Layer 4 of a small transformer language model trained on English Wikipedia (9 layers, counted from 0, width 96).
In attention head 1, each number of a token's query is one row of weights dot the token's vector x. The head spreads its attention over the tokens so far by the softmax of query dot key.

Query weights of the head. A number n stands for n times 0.0033.
q0: 41 59 22 5 -23 12 -42 0 2 -20 47 -8 -2 23 12 -11 33 -38 14 -16 14 -7 8 -31 -21 8 -4 9 -6 19 -23 -37 -3 -25 14 -33 4 -8 -11 12 -28 21 1 14 -19 -20 -19 -60 35 38 30 -13 23 -13 -28 -18 -31 -10 -12 38 1 28 32 -8 13 -11 -30 -4 2 -7 3 2 33 -1 -17 5 -6 -16 -42 -6 26 -17 24 -5 45 -2 -3 62 16 24 36 -1 27 -25 -13 7
q1: 14 -13 42 15 -36 8 -49 -17 -6 -37 24 16 -32 7 6 -50 35 -20 22 -10 38 26 4 -36 -4 -25 45 -3 -1 12 -11 -35 -2 5 22 -8 -2 -39 -13 23 10 49 8 5 -30 -38 -27 -36 13 9 3 -16 31 0 -8 4 -40 36 18 49 -29 39 19 26 23 -5 -27 0 -8 19 -6 -8 37 28 -21 4 11 -5 -70 -17 7 -9 -1 -16 54 -5 -11 45 23 -3 26 -3 -9 -12 -9 -33
q2: -23 -21 -25 -11 9 -19 11 6 5 32 -21 -14 41 -31 12 31 -53 -10 0 18 -3 -26 -17 38 -11 -18 13 -19 16 -59 39 39 -15 29 16 16 -20 4 -1 -11 4 -21 -4 17 18 10 -4 55 -20 0 -25 -3 -13 0 -21 12 54 4 12 -38 0 -32 10 -32 -33 -12 21 -40 -6 12 8 -22 -44 4 8 -17 -1 -10 42 -19 -18 16 5 20 -56 1 15 -28 7 -8 -25 31 25 27 8 6
q3: -2 16 24 -78 -24 -4 -16 36 5 12 38 -1 -8 26 -5 -29 -17 -38 -4 -40 5 13 -19 7 -10 29 12 30 12 42 -90 -15 -56 -25 6 -3 -3 -31 -37 12 50 21 -18 7 5 2 2 -4 -14 41 34 -55 15 20 15 9 -39 29 -31 11 15 35 -21 12 25 -39 -3 -35 23 -20 -40 61 -5 16 33 3 -12 12 -14 -7 28 -24 16 -10 15 41 -16 12 3 21 -5 -23 -31 5 8 -23
q4: -9 9 -15 -24 8 -1 11 31 -14 25 11 7 -18 -6 -13 -9 1 24 -27 9 31 20 -28 26 -3 9 -17 -9 3 -16 22 -9 -2 17 -21 -2 -4 -18 -3 -1 33 -40 -11 -13 11 19 -11 29 -4 5 28 8 -22 -26 22 17 26 -13 1 -21 -5 -50 45 12 -11 -17 9 -22 22 14 -27 7 -42 -7 -23 -9 -7 6 35 -8 26 1 -37 -3 -20 -3 -8 1 17 -6 -31 0 -41 38 0 -13
q5: -13 55 10 -55 -22 -24 -36 18 21 -14 29 13 -18 42 8 -16 -1 -4 10 -8 11 37 -27 -6 7 5 -19 18 -9 8 -40 -36 -46 -31 6 -15 5 -6 -28 -12 17 2 16 23 4 31 6 -33 6 18 19 -25 8 -17 5 -5 -66 29 -18 46 8 18 13 -4 24 -33 -9 -10 22 -8 -4 -6 18 28 -21 22 -12 28 -15 -11 3 36 31 11 30 34 -5 38 17 42 4 -21 -21 0 3 -40
q6: -21 -36 4 -6 -5 15 44 -10 -6 7 -11 -10 38 -12 -13 24 -26 18 2 54 -17 -7 -29 20 -9 30 35 2 35 -43 28 52 -1 5 -4 20 -8 22 0 -44 -9 -48 10 -29 39 -15 0 7 -34 -45 -4 28 14 2 10 -5 46 -14 -19 -36 3 -29 36 -27 -43 16 32 24 -49 37 -18 -29 -23 28 -11 -22 -18 2 -3 -16 -2 -11 -21 11 -16 26 -26 -26 -7 5 -31 11 10 -1 49 5
q7: -3 6 10 -2 -6 25 -23 -6 -1 -16 8 3 8 45 -33 -24 12 10 -11 -13 0 21 -33 0 -6 17 19 -1 -6 14 -35 6 -61 13 -16 0 -8 -4 4 -1 -18 -15 8 -7 9 7 22 15 21 -13 5 -13 -20 -19 48 0 -32 24 -24 -10 37 37 22 10 24 21 20 3 3 -9 13 18 -17 -13 -14 18 -17 -9 11 -6 -37 -32 7 35 20 -3 -11 2 -12 2 3 6 2 -2 31 1
q8: 22 -21 -33 -1 11 -7 -21 -4 -27 4 0 -12 -3 -1 29 5 -24 3 -7 36 27 -28 -18 14 29 40 15 13 24 -14 4 -29 -26 25 -22 -4 11 -15 15 8 20 -7 21 -29 34 6 -10 -22 -22 -3 1 -7 48 12 -10 7 8 33 -26 13 -6 -33 14 -11 -6 1 -9 4 -14 -5 -12 7 34 -9 -30 -28 18 10 3 6 -30 -35 -13 -26 -37 5 16 -24 -13 24 -10 17 26 2 21 -1
q9: -11 -5 14 48 1 27 47 -4 -25 39 -45 -17 35 -8 -23 -7 -2 15 18 31 7 8 -6 12 20 16 22 9 -3 -44 60 33 6 19 -42 -10 6 21 28 -35 8 -33 0 -9 1 -18 8 -2 -13 -32 31 39 -22 -40 25 2 19 19 4 -62 -16 3 6 -26 -40 25 21 0 3 35 60 -29 -33 29 -2 -21 -18 -17 6 -10 12 -9 -24 -16 -13 -6 29 -42 -4 -51 -23 7 55 -10 42 7
q10: -2 -8 -7 -9 -8 -18 -39 38 0 -18 42 32 -51 6 -6 8 -19 -23 -13 -13 -11 17 35 -26 17 6 38 18 3 35 34 -41 -12 15 21 -43 24 -30 -18 23 37 20 -18 47 -12 -38 -14 -50 -4 9 -14 -36 11 -15 -7 7 -10 11 -7 14 24 16 32 27 20 -24 5 -6 35 9 -4 9 14 -18 7 33 -30 13 26 37 29 2 23 -35 -29 29 38 21 12 29 -5 -1 -24 20 -30 -26
q11: -9 16 24 -34 -26 5 -60 14 14 -21 26 54 -44 34 -23 -13 18 -77 47 -63 -19 -9 -16 -62 18 0 40 19 -18 52 -39 -39 -59 6 41 -15 11 -14 -34 0 -10 10 -24 29 -21 -11 -36 -37 22 34 10 -46 -1 -29 20 34 -36 31 -28 14 -4 67 -6 27 47 -31 -46 8 27 -34 33 -1 7 14 -17 12 -46 16 9 10 52 0 1 33 48 30 -8 20 14 9 -9 -19 -28 5 -30 -32
q12: -9 -8 -33 4 -58 7 32 7 60 39 -28 -44 2 11 28 -3 -7 33 18 35 18 -3 -21 -4 -16 35 12 3 -31 -46 25 2 14 20 -26 -7 -9 -11 -7 -2 33 -12 -4 -20 17 10 4 35 -62 4 -5 33 -19 -23 -10 32 31 3 50 -7 43 16 -3 27 12 36 -36 18 21 14 4 -54 -5 -1 -7 -21 -11 -16 -6 -14 -7 2 5 -25 -67 -9 -53 -45 -12 -23 -53 50 -17 2 -6 -9
q13: 17 11 8 -24 15 29 -53 -20 -34 -5 10 -24 -16 14 -26 -19 3 -23 26 -11 -5 22 -40 8 20 32 7 27 -32 21 -16 -3 10 -43 -2 -14 26 15 -28 -4 13 -12 17 -9 39 3 -44 -38 10 -10 -56 -38 13 28 -26 46 -21 -24 3 16 4 -17 -19 4 16 -7 -40 9 16 6 38 0 37 -9 40 44 -8 -4 -45 -27 19 -3 24 -22 16 19 -8 -53 4 36 42 12 7 -20 19 -4
q14: 18 47 22 21 15 43 15 -17 5 19 -16 26 18 -9 2 -19 -9 -7 -14 -46 7 4 18 -9 8 -4 -1 -37 -1 14 8 -2 -7 4 15 -27 15 -13 36 -6 0 -14 7 -16 -24 1 -27 -15 19 19 -36 25 0 35 -35 -15 -28 5 14 -7 4 -7 -5 -9 -17 15 25 -17 -22 21 -24 -6 -6 -37 18 1 -23 -34 -32 28 -13 28 17 -23 40 24 -11 12 9 42 -2 11 10 -54 -3 -35
q15: 14 22 -11 -1 22 -64 -43 -28 -1 5 14 15 -12 21 -8 0 4 -7 -9 0 -2 16 -20 0 3 -13 42 41 4 25 -1 28 18 -44 24 -7 -26 -1 -24 41 3 -4 -16 -3 -12 -14 14 -14 -33 4 -7 -50 35 25 -13 -37 5 -48 11 -1 69 -8 -39 13 41 -24 54 26 -13 14 -14 14 4 -21 6 -18 0 10 -4 -15 -28 7 -20 8 -19 -15 -24 -18 -10 -32 -15 43 30 20 -26 13
q16: 27 -3 -55 -2 4 28 -13 -29 22 -15 -17 16 64 -9 22 -4 -7 20 11 40 -9 -4 -11 -9 -8 -33 34 18 44 16 27 -14 -21 36 21 -18 -10 6 -7 4 2 16 -13 -27 20 -37 -15 -22 -12 -14 -8 52 24 38 19 -34 15 -37 30 23 -69 -17 -18 -55 -16 21 9 3 -40 25 -8 -5 8 12 -26 -15 11 -14 43 5 27 51 -3 -9 32 -2 33 -43 -20 -36 -8 -6 2 9 -7 14
q17: 15 18 -16 -24 32 -26 -14 14 -16 19 0 -10 41 -20 2 10 -13 -24 1 -1 -6 3 5 50 -48 21 -10 13 30 -41 2 6 5 -4 -5 46 14 8 -43 -13 52 -25 8 37 -19 3 -47 50 13 37 -3 22 11 33 -43 31 21 20 24 -33 -40 -9 41 -3 -14 -30 18 -15 -3 -26 -31 -15 1 7 8 -17 8 -10 -44 26 -19 -4 -34 22 -31 -10 2 0 5 27 -13 21 -22 -2 9 -3
q18: -30 -14 36 -8 15 4 -34 32 -12 -36 -21 -10 -1 -13 -3 -24 -20 -25 2 56 -11 93 1 39 -38 34 -19 -17 24 -11 -19 -39 1 -18 21 8 11 -56 -34 5 29 15 6 -17 8 13 -8 -15 -12 27 19 9 -34 -11 11 -10 48 14 18 9 23 9 34 -6 -12 -2 13 10 9 27 -67 -3 -7 -21 -14 -22 23 -34 4 22 -3 -7 -19 -23 11 13 -38 -11 -14 -9 12 1 -25 12 -8 -2
q19: 10 8 46 -29 -38 -7 -2 25 36 -6 25 10 -42 -10 -3 2 14 14 14 -48 9 24 -24 12 -11 51 24 -19 -30 -13 2 39 4 26 -8 -2 -4 9 -7 -2 -22 -19 -11 33 5 -26 -10 -22 -11 -20 -46 -6 -1 42 23 20 -37 -12 34 28 6 5 -10 -7 7 -29 6 6 -40 -53 -27 40 38 15 -5 4 -5 -6 -7 -23 16 10 82 11 4 6 6 8 -28 13 14 24 36 -14 -38 4
q20: -23 -5 -21 1 30 4 4 -16 5 -1 27 -23 0 -21 11 -3 19 -10 -2 -33 -23 16 -24 -33 -6 -2 -48 -50 19 6 -13 16 -41 18 -5 -3 4 24 30 11 -14 -24 10 -5 9 29 -17 -20 5 -16 -19 -35 -11 13 25 -3 24 48 -23 7 -9 -37 -2 -18 -37 -17 16 -10 39 15 22 32 14 2 24 -14 57 8 -8 2 23 -8 -14 15 -7 -33 7 9 16 41 4 36 5 -10 -30 -12
q21: 11 14 -4 0 28 15 43 19 10 -26 28 -15 48 -40 -12 -1 -5 24 21 -29 8 8 23 -20 -3 26 8 24 -4 12 -12 -36 27 -41 4 0 5 -47 -1 17 -15 12 -5 33 -39 -20 21 8 -9 -9 7 4 -9 -28 28 -32 -16 -32 -23 3 -20 32 -10 -4 15 39 -43 6 -7 36 -17 31 -16 -20 7 7 -49 -11 -4 10 7 -29 44 -43 12 -7 26 32 20 2 12 25 -26 11 9 -28
q22: -14 7 -20 11 10 -10 -10 -13 -33 17 -1 20 2 31 74 74 41 -4 2 -28 -13 -26 -4 6 -17 40 24 1 -5 -5 5 -45 -19 12 -4 5 -26 1 11 -9 31 -16 24 -13 27 -22 9 -3 -4 0 -30 5 -42 21 -64 21 44 -13 19 -11 3 -11 -26 -11 -15 17 -9 11 -23 6 30 28 5 -15 -35 -30 1 14 -26 -28 29 4 -11 14 -3 -22 32 -12 -18 -33 -21 -27 28 -3 14 38
q23: 12 -21 9 11 50 3 10 -32 -30 5 13 10 68 26 -5 11 4 39 -3 40 -26 -17 -74 4 -8 15 12 -12 -21 -27 -14 2 14 11 -7 22 14 -4 15 -12 -21 9 -11 34 47 -8 20 -10 0 -19 -34 -39 5 -10 9 -22 -5 30 55 -30 -9 -41 11 -31 -5 -6 -4 2 32 15 18 -24 -5 -47 -5 -30 -62 32 32 25 -33 6 16 29 17 17 -11 -18 10 16 -6 -21 23 3 -17 -43
q24: -7 -27 -5 42 -18 7 -8 -39 23 6 34 -44 17 33 11 37 -8 -8 36 54 -3 16 -21 24 -44 1 28 -6 35 -15 79 22 19 14 -13 22 -7 -2 -5 -4 -5 -24 6 4 12 21 5 70 21 -3 -4 15 -54 -31 -21 10 -27 -25 -32 -24 0 -29 -3 -43 0 -4 -82 -40 -42 -4 46 -4 -26 -8 -2 26 23 1 25 12 12 1 9 10 -30 19 -43 -19 -22 -21 -38 -38 1 -14 19 16
q25: 25 -2 -22 36 -63 -7 9 -38 3 -31 21 30 55 -15 -1 -7 -27 -12 5 -31 37 28 0 19 13 35 25 15 -69 14 -70 -18 -15 0 28 -12 -9 4 -3 14 58 16 13 16 -13 13 7 -3 37 7 19 -27 6 -1 11 5 -15 -34 -12 38 -10 9 -19 -20 12 6 -10 13 43 -32 2 1 66 7 16 -6 7 -30 -19 -9 -4 2 -45 23 15 -54 51 17 14 2 39 -9 49 3 -5 -50
q26: -24 3 -15 -10 -43 11 -35 -6 -30 -1 49 -20 0 11 21 35 35 57 -4 -45 -11 0 8 2 6 2 -61 41 15 -7 -7 18 22 -36 -4 -9 -53 -31 -5 19 -9 11 -3 -14 0 3 -6 28 32 23 5 -20 -19 34 18 -46 -3 -3 3 -12 48 30 19 3 -20 20 15 -34 6 -15 3 -11 -24 3 -4 -24 13 -10 -24 17 14 2 -10 -12 18 36 -4 11 15 36 -9 -4 1 -46 2 37
q27: -4 4 -27 6 -2 -42 69 -66 -12 54 -34 -26 20 -41 -39 -14 -14 18 25 -24 -19 -42 -13 22 18 25 -12 5 -47 8 39 -12 -21 -20 48 4 23 28 0 -4 22 -36 -9 10 12 10 28 -10 2 5 -5 44 -3 15 17 10 35 -2 6 8 -17 -36 6 -15 -48 7 16 1 33 11 -20 7 -75 -6 7 7 21 -42 24 11 20 -7 -15 -5 -28 -9 13 -48 24 10 29 25 20 20 26 6
q28: 9 16 -39 -17 -14 14 -10 -14 -17 -27 2 -33 -18 -2 -47 -26 -1 -46 -10 -13 24 30 -39 24 -8 -3 3 41 3 -16 16 -2 -10 -10 -10 47 38 14 20 20 12 -32 -9 -35 4 -17 -17 8 -13 -2 -4 -21 -59 40 -25 -12 -19 22 12 26 -40 3 36 42 4 10 12 -13 45 -24 -3 41 23 7 15 2 6 -2 -26 8 3 -17 10 -6 25 -3 -11 52 -21 -3 2 -2 -16 0 14 -18
q29: 14 -27 -4 3 -9 -7 5 46 37 51 9 -32 51 -32 34 33 6 -22 -13 -5 26 -25 40 34 44 -40 -3 -12 -2 13 -41 -14 -8 21 -23 19 14 13 -6 -47 -1 -27 -31 16 9 29 -16 15 8 23 -28 20 -22 -22 -11 -38 30 24 -40 -44 4 -20 -7 2 -21 3 -5 -16 -19 1 -7 -27 0 -26 2 -3 23 -19 -16 -15 -5 -12 -3 9 8 29 7 6 -16 -16 8 -6 -14 -25 12 1
q30: 38 -2 10 -29 -7 13 -28 40 -24 6 2 0 -46 12 -14 -9 46 54 -6 14 41 1 15 11 -25 50 2 -2 12 5 29 -1 -2 -44 -25 9 -55 27 -37 -5 27 -17 -26 32 11 -11 -5 -54 32 19 -18 -8 -7 -35 -2 -9 -41 15 -10 8 5 37 -11 -4 2 26 38 -6 7 33 7 21 -15 34 -22 30 -11 7 -19 -15 8 26 -12 7 24 73 -1 3 -1 -25 27 -19 -41 -19 -25 -74
q31: -13 7 3 -12 3 17 -5 21 2 14 1 17 -18 17 -25 8 -3 56 -15 -8 -31 -17 -2 22 -41 27 15 56 16 23 -30 2 -23 -19 -27 -7 -9 6 65 3 17 14 -42 25 1 34 24 22 12 14 6 8 -44 -9 50 49 21 4 45 -1 12 -37 22 14 9 -33 6 -22 -34 28 -17 -13 -2 -47 5 23 -15 10 24 -6 -7 26 -5 -41 -26 -50 -22 14 3 -20 -27 6 -52 19 33 -62

Each question shows a short text with each token's key, already scaled and adjusted for position as the last token sees it. A number n stands for n times 0.02.

Then comes the last token's vector x. A number n stands for n times 0.078.

0 " stri": -39 8 21 44 20 38 -4 24 -33 -13 30 -43 33 0 -11 5 41 6 -21 -18 -1 -16 38 0 17 -2 -9 -3 -6 10 -16 -16
1 "ke": -35 -32 4 64 20 42 -6 39 -59 -17 52 -68 38 -1 -10 2 44 26 0 -26 -3 -16 17 17 26 -8 0 -8 -2 19 -26 -20
2 " in": 9 -42 -9 38 30 51 -18 47 -69 -32 58 -76 39 -3 6 -10 38 20 -20 -19 -11 -14 9 -7 34 12 -10 14 0 20 -30 -21
3 " Le": 33 -2 -20 26 13 50 -7 46 -61 -25 47 -67 33 5 6 0 35 15 -15 -19 3 -14 14 2 31 -3 -2 1 -2 23 -6 -7
4 "ón": 23 32 -43 29 4 41 -6 55 -55 -22 49 -69 32 0 -7 0 33 8 -16 -22 -2 -28 12 25 16 1 -6 10 -13 9 -29 -2
5 ",": 3 34 -39 17 13 54 -29 40 -56 -29 59 -62 41 -13 13 -9 36 13 -7 -31 -4 -2 3 0 23 -3 -9 16 -12 19 -20 -1
x: -13 -34 2 -12 -31 -9 19 -10 -5 -8 -9 13 -40 4 -9 15 -14 6 -1 -8 -10 6 12 35 0 0 -31 6 -40 -1 8 9 -4 -1 8 5 10 -8 -10 -9 -1 -6 -1 5 -25 8 17 -1 21 -3 4 14 -18 18 -21 10 -45 -10 19 26 25 4 13 11 3 -4 10 -13 35 13 5 8 -71 -2 15 14 2 -11 26 5 7 -14 18 21 36 -1 9 24 4 3 -4 -25 11 10 4 -14
Which token does the last token look at most, and with what share of its attention? 2 " in", with about 70%

0 " life": -34 16 13 42 20 29 -14 30 -52 -32 46 -57 47 -10 -7 -12 30 4 -4 -26 9 -19 22 1 13 -2 6 -2 -2 15 -20 -4
1 "==": -19 -21 13 44 26 52 -26 37 -76 -36 58 -83 27 -22 1 -10 32 -2 -10 -32 -12 -1 14 11 26 -5 -12 9 2 27 -12 9
2 "\n": -2 -25 -7 44 33 38 -13 61 -87 -37 65 -68 37 -4 -2 -11 30 -2 -12 -29 -15 0 10 6 22 -8 -13 5 -7 21 -20 -3
3 "Al": 31 8 -24 29 12 27 -2 45 -66 -39 59 -59 38 -1 -5 -7 12 24 -3 -16 -4 -7 9 8 21 -12 -14 5 -11 11 -13 -6
4 "though": 22 22 -16 20 20 39 -16 38 -61 -44 58 -68 37 -3 12 -16 22 23 0 -18 -3 -7 -4 18 18 -14 -12 -1 -11 10 3 7
5 " attack": -16 49 -46 32 11 45 -15 37 -58 -39 47 -60 38 -12 -6 -15 35 19 -4 -30 -1 -6 17 25 24 -21 -5 11 -5 11 -24 -7
x: -22 -14 -29 21 -16 16 -24 -1 8 -26 -19 28 -14 13 -4 -20 3 -16 13 -20 3 -10 5 4 -27 13 11 16 -28 15 5 -17 -7 20 18 8 0 -10 -10 -1 0 -20 -27 -5 -26 -12 2 -5 13 -8 9 6 -23 -11 25 15 -55 -8 12 18 22 1 1 12 -17 1 4 -14 17 27 -21 5 6 14 -24 30 -11 -3 -1 -2 17 -15 12 35 21 31 42 7 11 41 6 14 -19 -5 1 -13
Which token does the last token look at most, and with what share of its attention? 4 "though", with about 60%

0 " w": -27 -7 15 22 19 43 -11 22 -47 -19 46 -49 36 3 9 -1 27 11 -10 -23 5 -16 13 3 19 1 -10 0 -14 17 -28 -6
1 "ages": -17 -27 7 41 16 38 -11 32 -50 -34 49 -57 29 -9 -2 -3 31 18 1 -36 -9 -16 18 9 23 14 -6 2 -12 17 -28 -1
2 " and": 3 -14 10 42 25 40 -20 40 -47 -33 52 -58 38 1 8 -8 29 10 -11 -27 -6 -7 -7 2 35 -2 0 3 -14 10 -19 -8
3 " a": 14 1 -5 18 14 27 -6 26 -34 -59 33 -44 40 0 -1 -17 11 -1 -13 -4 -17 11 -4 0 32 0 -6 23 4 -6 -14 -15
4 " sh": 19 30 -14 15 10 28 -19 31 -36 1 37 -40 26 8 -6 4 14 13 -14 -13 1 -15 20 11 16 -2 -10 5 16 9 -15 1
5 "orter": -6 33 -49 11 13 39 -22 26 -40 -33 38 -62 44 -12 -10 -7 29 13 -7 -6 -1 -12 9 12 21 -3 -4 18 -18 7 -21 -8
x: -20 25 -42 -9 -10 8 3 1 -4 -6 -18 -2 -36 7 -9 -30 7 12 6 -10 -18 17 12 12 -22 -2 -2 -4 -16 22 -15 19 5 20 6 -11 28 -22 -4 11 0 -34 -38 13 -19 -4 -5 -14 0 13 -2 -2 2 10 3 -10 -36 11 -10 1 31 4 -8 22 -8 21 -8 -20 27 -1 -7 61 9 -6 -7 9 -6 3 17 8 4 42 -11 18 23 10 -12 9 23 6 10 -15 -27 -6 -14 9
Which token does the last token look at most, and with what share of its attention? 3 " a", with about 50%

0 "ed": -36 8 17 44 27 32 -19 34 -48 -20 46 -72 30 0 2 -13 27 21 1 -28 -8 -13 3 15 21 2 4 8 -6 11 -24 -3
1 " for": -23 -17 9 48 37 43 -25 41 -50 -35 46 -74 31 -3 12 -17 36 9 -11 -30 -9 -13 5 -2 33 -2 -6 9 -6 21 -22 -15
2 " the": 10 -15 5 18 25 21 -25 19 -38 -56 34 -45 30 -19 2 -25 19 -8 -11 -14 -15 3 -2 -1 23 -4 1 28 -11 3 -15 -6
3 " second": 44 -8 -12 22 17 19 -9 30 -43 -27 48 -37 44 -16 -13 -13 14 20 0 -14 -7 4 0 3 21 -7 -8 23 18 -7 -18 13
4 " time": 28 21 -37 31 10 41 -25 31 -47 -28 63 -62 47 -5 2 -8 32 13 -7 -33 2 -20 11 3 20 -7 -7 4 -7 11 -29 -3
5 ".": 9 23 -27 25 12 49 -30 35 -56 -33 50 -51 31 -18 9 -18 29 8 -17 -32 -13 -1 5 0 25 -1 -8 5 -14 20 -19 -5
x: -25 6 26 15 -12 3 19 -19 -9 -25 -36 -9 -32 -1 -2 16 5 8 9 -23 -11 -4 20 16 -10 4 -2 -5 -15 -19 10 11 -7 10 2 -2 -15 -5 6 -16 -6 -25 -3 12 1 12 24 7 21 14 -24 -18 -25 -22 -38 -19 -8 0 7 19 18 35 -1 15 -6 -12 10 -26 22 39 0 29 -48 3 32 12 -19 -6 12 13 8 4 14 34 48 10 -13 8 1 -8 -1 -4 -16 -5 9 -8
Which token does the last token look at most, and with what share of its attention? 2 " the", with about 40%

0 "ura": -44 4 7 67 19 33 -3 41 -55 -29 39 -74 35 -10 -5 -3 24 18 -13 -33 0 -18 1 27 20 4 -8 13 -10 20 -16 -3
1 ",": -30 -21 5 51 31 49 -25 43 -59 -32 57 -71 38 -17 12 -10 39 15 -9 -35 -4 -4 2 2 24 -2 -9 18 -12 22 -24 1
2 " V": 31 -34 -14 30 11 41 -18 38 -58 -23 38 -71 35 9 11 4 27 24 -9 -31 -4 -19 10 17 10 6 -8 20 -1 13 -21 -6
3 "ic": 34 4 -27 28 9 25 -24 45 -50 -13 47 -64 17 -4 -12 4 36 16 -16 -27 0 -1 21 6 2 -4 -16 8 -6 6 -24 -13
4 "ent": 21 28 -46 22 6 41 -24 23 -43 -10 45 -64 22 -6 -9 -14 31 22 -11 -23 5 -6 8 18 18 -3 -15 15 1 25 -20 -15
5 "e": -8 35 -58 4 -1 33 -26 29 -49 -15 40 -62 34 4 0 -1 31 21 -11 -25 -5 -9 13 27 23 -6 -12 0 -9 19 -24 -2
x: -29 11 -23 -51 18 5 -2 16 -16 5 9 32 -3 -6 -10 -23 -5 -3 3 -13 1 6 -9 -1 -9 4 -40 -3 -3 -9 -18 -22 -8 8 13 4 0 4 -13 27 3 7 -12 7 -27 25 -6 -14 4 16 -11 21 -18 -14 18 -11 -36 -17 46 11 44 11 3 -8 -7 -32 -5 5 25 -25 16 42 3 -1 22 15 -15 31 28 16 17 17 8 7 13 1 1 -22 -2 9 17 -23 -7 -13 -16 -14
Which two tokens does the last token look at most, in order? 1 ",", 2 " V"

0 " en": -30 3 10 24 13 25 -5 25 -25 -18 38 -34 22 8 -18 5 26 7 -13 -11 -12 5 15 14 14 -15 -10 -14 -8 21 -22 -12
1 "for": -28 -27 -2 46 22 21 -1 37 -40 -21 40 -55 17 15 -7 -6 39 7 -5 -28 0 0 12 21 19 -11 -12 3 1 19 -20 -12
2 "ced": 10 -41 -20 42 6 30 -16 27 -45 -26 20 -54 25 -5 -1 -10 30 20 8 -21 -3 -8 9 16 20 -4 -2 6 -1 17 -24 -2
3 " the": 20 -1 -5 20 22 21 -21 17 -38 -57 32 -45 30 -19 2 -25 20 -5 -10 -12 -14 5 -2 1 25 -7 0 30 -8 1 -10 -6
4 " king": 33 25 -40 32 11 19 -11 16 -47 -33 50 -45 30 -16 -16 -6 27 22 -10 -24 -5 6 10 20 24 -13 -3 12 3 11 -19 -5
5 "'": 2 32 -32 12 9 35 -24 41 -52 -30 39 -64 34 -7 1 -11 26 1 -10 -21 -1 -19 2 7 13 -3 5 4 -4 7 -21 -5
x: -19 13 -1 -11 -23 13 -32 10 -8 1 -12 -15 -43 -18 9 -23 14 10 24 1 -5 12 11 24 6 -21 6 6 -31 -14 4 -29 -17 4 -29 -42 0 7 -18 4 -4 -16 -8 -15 8 -25 43 0 13 10 19 -1 -17 8 16 -3 -16 38 -4 36 36 3 -14 12 -6 -9 -28 -13 17 10 9 26 1 -5 7 22 10 6 17 8 6 5 -1 42 1 -8 9 -33 -2 25 17 -12 6 -26 -9 1
Which token does the last token look at most, and with what share of its attention? 5 "'", with about 70%

0 "ices": -51 6 6 57 26 35 -8 37 -58 -27 42 -68 34 -1 1 -10 21 32 -14 -20 1 -18 16 26 21 -2 -9 7 3 16 -33 -2
1 " of": -21 -24 6 46 34 40 -25 58 -64 -42 47 -77 32 -8 8 -20 35 11 -6 -31 -12 -7 -3 6 32 -7 -13 0 -11 24 -25 -9
2 " the": 10 -14 3 17 23 18 -23 19 -38 -57 31 -42 28 -18 2 -26 19 -8 -12 -13 -16 5 -1 1 23 -7 -1 27 -10 3 -13 -5
3 " peace": 23 -12 -18 35 17 30 -21 23 -51 -30 37 -45 33 -6 0 -7 33 8 -17 -24 -4 -2 27 2 22 -9 -5 -1 6 8 -17 -4
4 " as": 18 11 -38 31 19 36 -14 46 -48 -29 58 -64 31 6 -2 -5 24 16 -6 -22 -1 -5 3 -2 32 -9 -7 -1 9 17 -24 1
5 " a": -3 18 -19 12 11 30 -11 33 -40 -65 36 -48 42 -1 -2 -15 15 -1 -14 -5 -16 9 0 3 32 -5 -10 24 7 -2 -17 -15
x: -9 3 19 -8 -2 14 -50 -11 -1 12 -2 20 -15 -10 -6 -7 -12 4 -3 -21 -3 -2 39 27 12 -18 2 -12 6 -3 25 12 -5 14 -3 12 0 -10 10 7 -13 -19 21 -3 -39 -15 1 -8 18 10 -5 -3 8 7 29 1 -68 3 4 17 -2 -1 -17 6 -12 -4 -20 10 32 46 3 27 -20 -24 -17 11 -13 -4 -26 3 7 26 24 -2 27 -5 -21 7 16 19 -14 2 -22 -13 0 6
Which token does the last token look at most? 4 " as"

0 "5": -55 8 12 52 23 44 -23 31 -51 -35 44 -78 49 -19 -19 -6 45 19 3 -21 -10 -9 12 4 16 -6 -11 15 -1 11 -33 0
1 "6": -32 -42 -4 50 19 42 -27 33 -48 -34 44 -76 45 -15 -15 -5 43 14 3 -24 -8 -9 14 7 18 -3 -14 14 0 7 -36 -1
2 "0": 17 -55 -19 53 17 45 -25 32 -55 -38 40 -80 51 -13 -21 1 43 11 -1 -25 -9 -11 8 7 12 -12 -16 9 -5 11 -35 2
3 " he": 18 -14 -19 35 18 33 -10 35 -46 -36 37 -51 38 -10 10 -14 30 9 -12 -19 0 -10 12 -1 29 -12 -9 1 7 -2 -3 -17
4 "ct": 18 25 -24 28 12 36 -24 40 -44 -17 54 -52 33 -8 -8 -15 21 15 -13 -31 -1 -27 8 5 21 -3 -8 -4 -4 21 -24 -4
5 "ares": 5 26 -44 14 -1 44 -13 31 -55 -40 46 -59 30 -9 -4 -1 33 20 -9 -28 1 -13 17 8 30 -2 5 -1 -6 20 -33 -7
x: -8 33 -18 -23 0 -10 -3 -7 -16 19 1 16 -25 7 9 -7 -21 8 21 -29 -21 -2 11 3 -18 6 -25 16 -21 -6 5 2 27 -2 5 -3 12 -17 0 0 12 -12 -29 11 -24 19 13 -17 17 23 6 6 -7 -51 19 4 -34 -12 23 31 7 5 7 6 8 5 -18 -10 37 1 -16 45 -4 2 -5 3 -18 20 40 -9 0 -13 -7 19 11 28 19 -31 -8 13 -9 -14 -23 -18 5 -8
Which two tokens does the last token look at most, in order? 2 "0", 3 " he"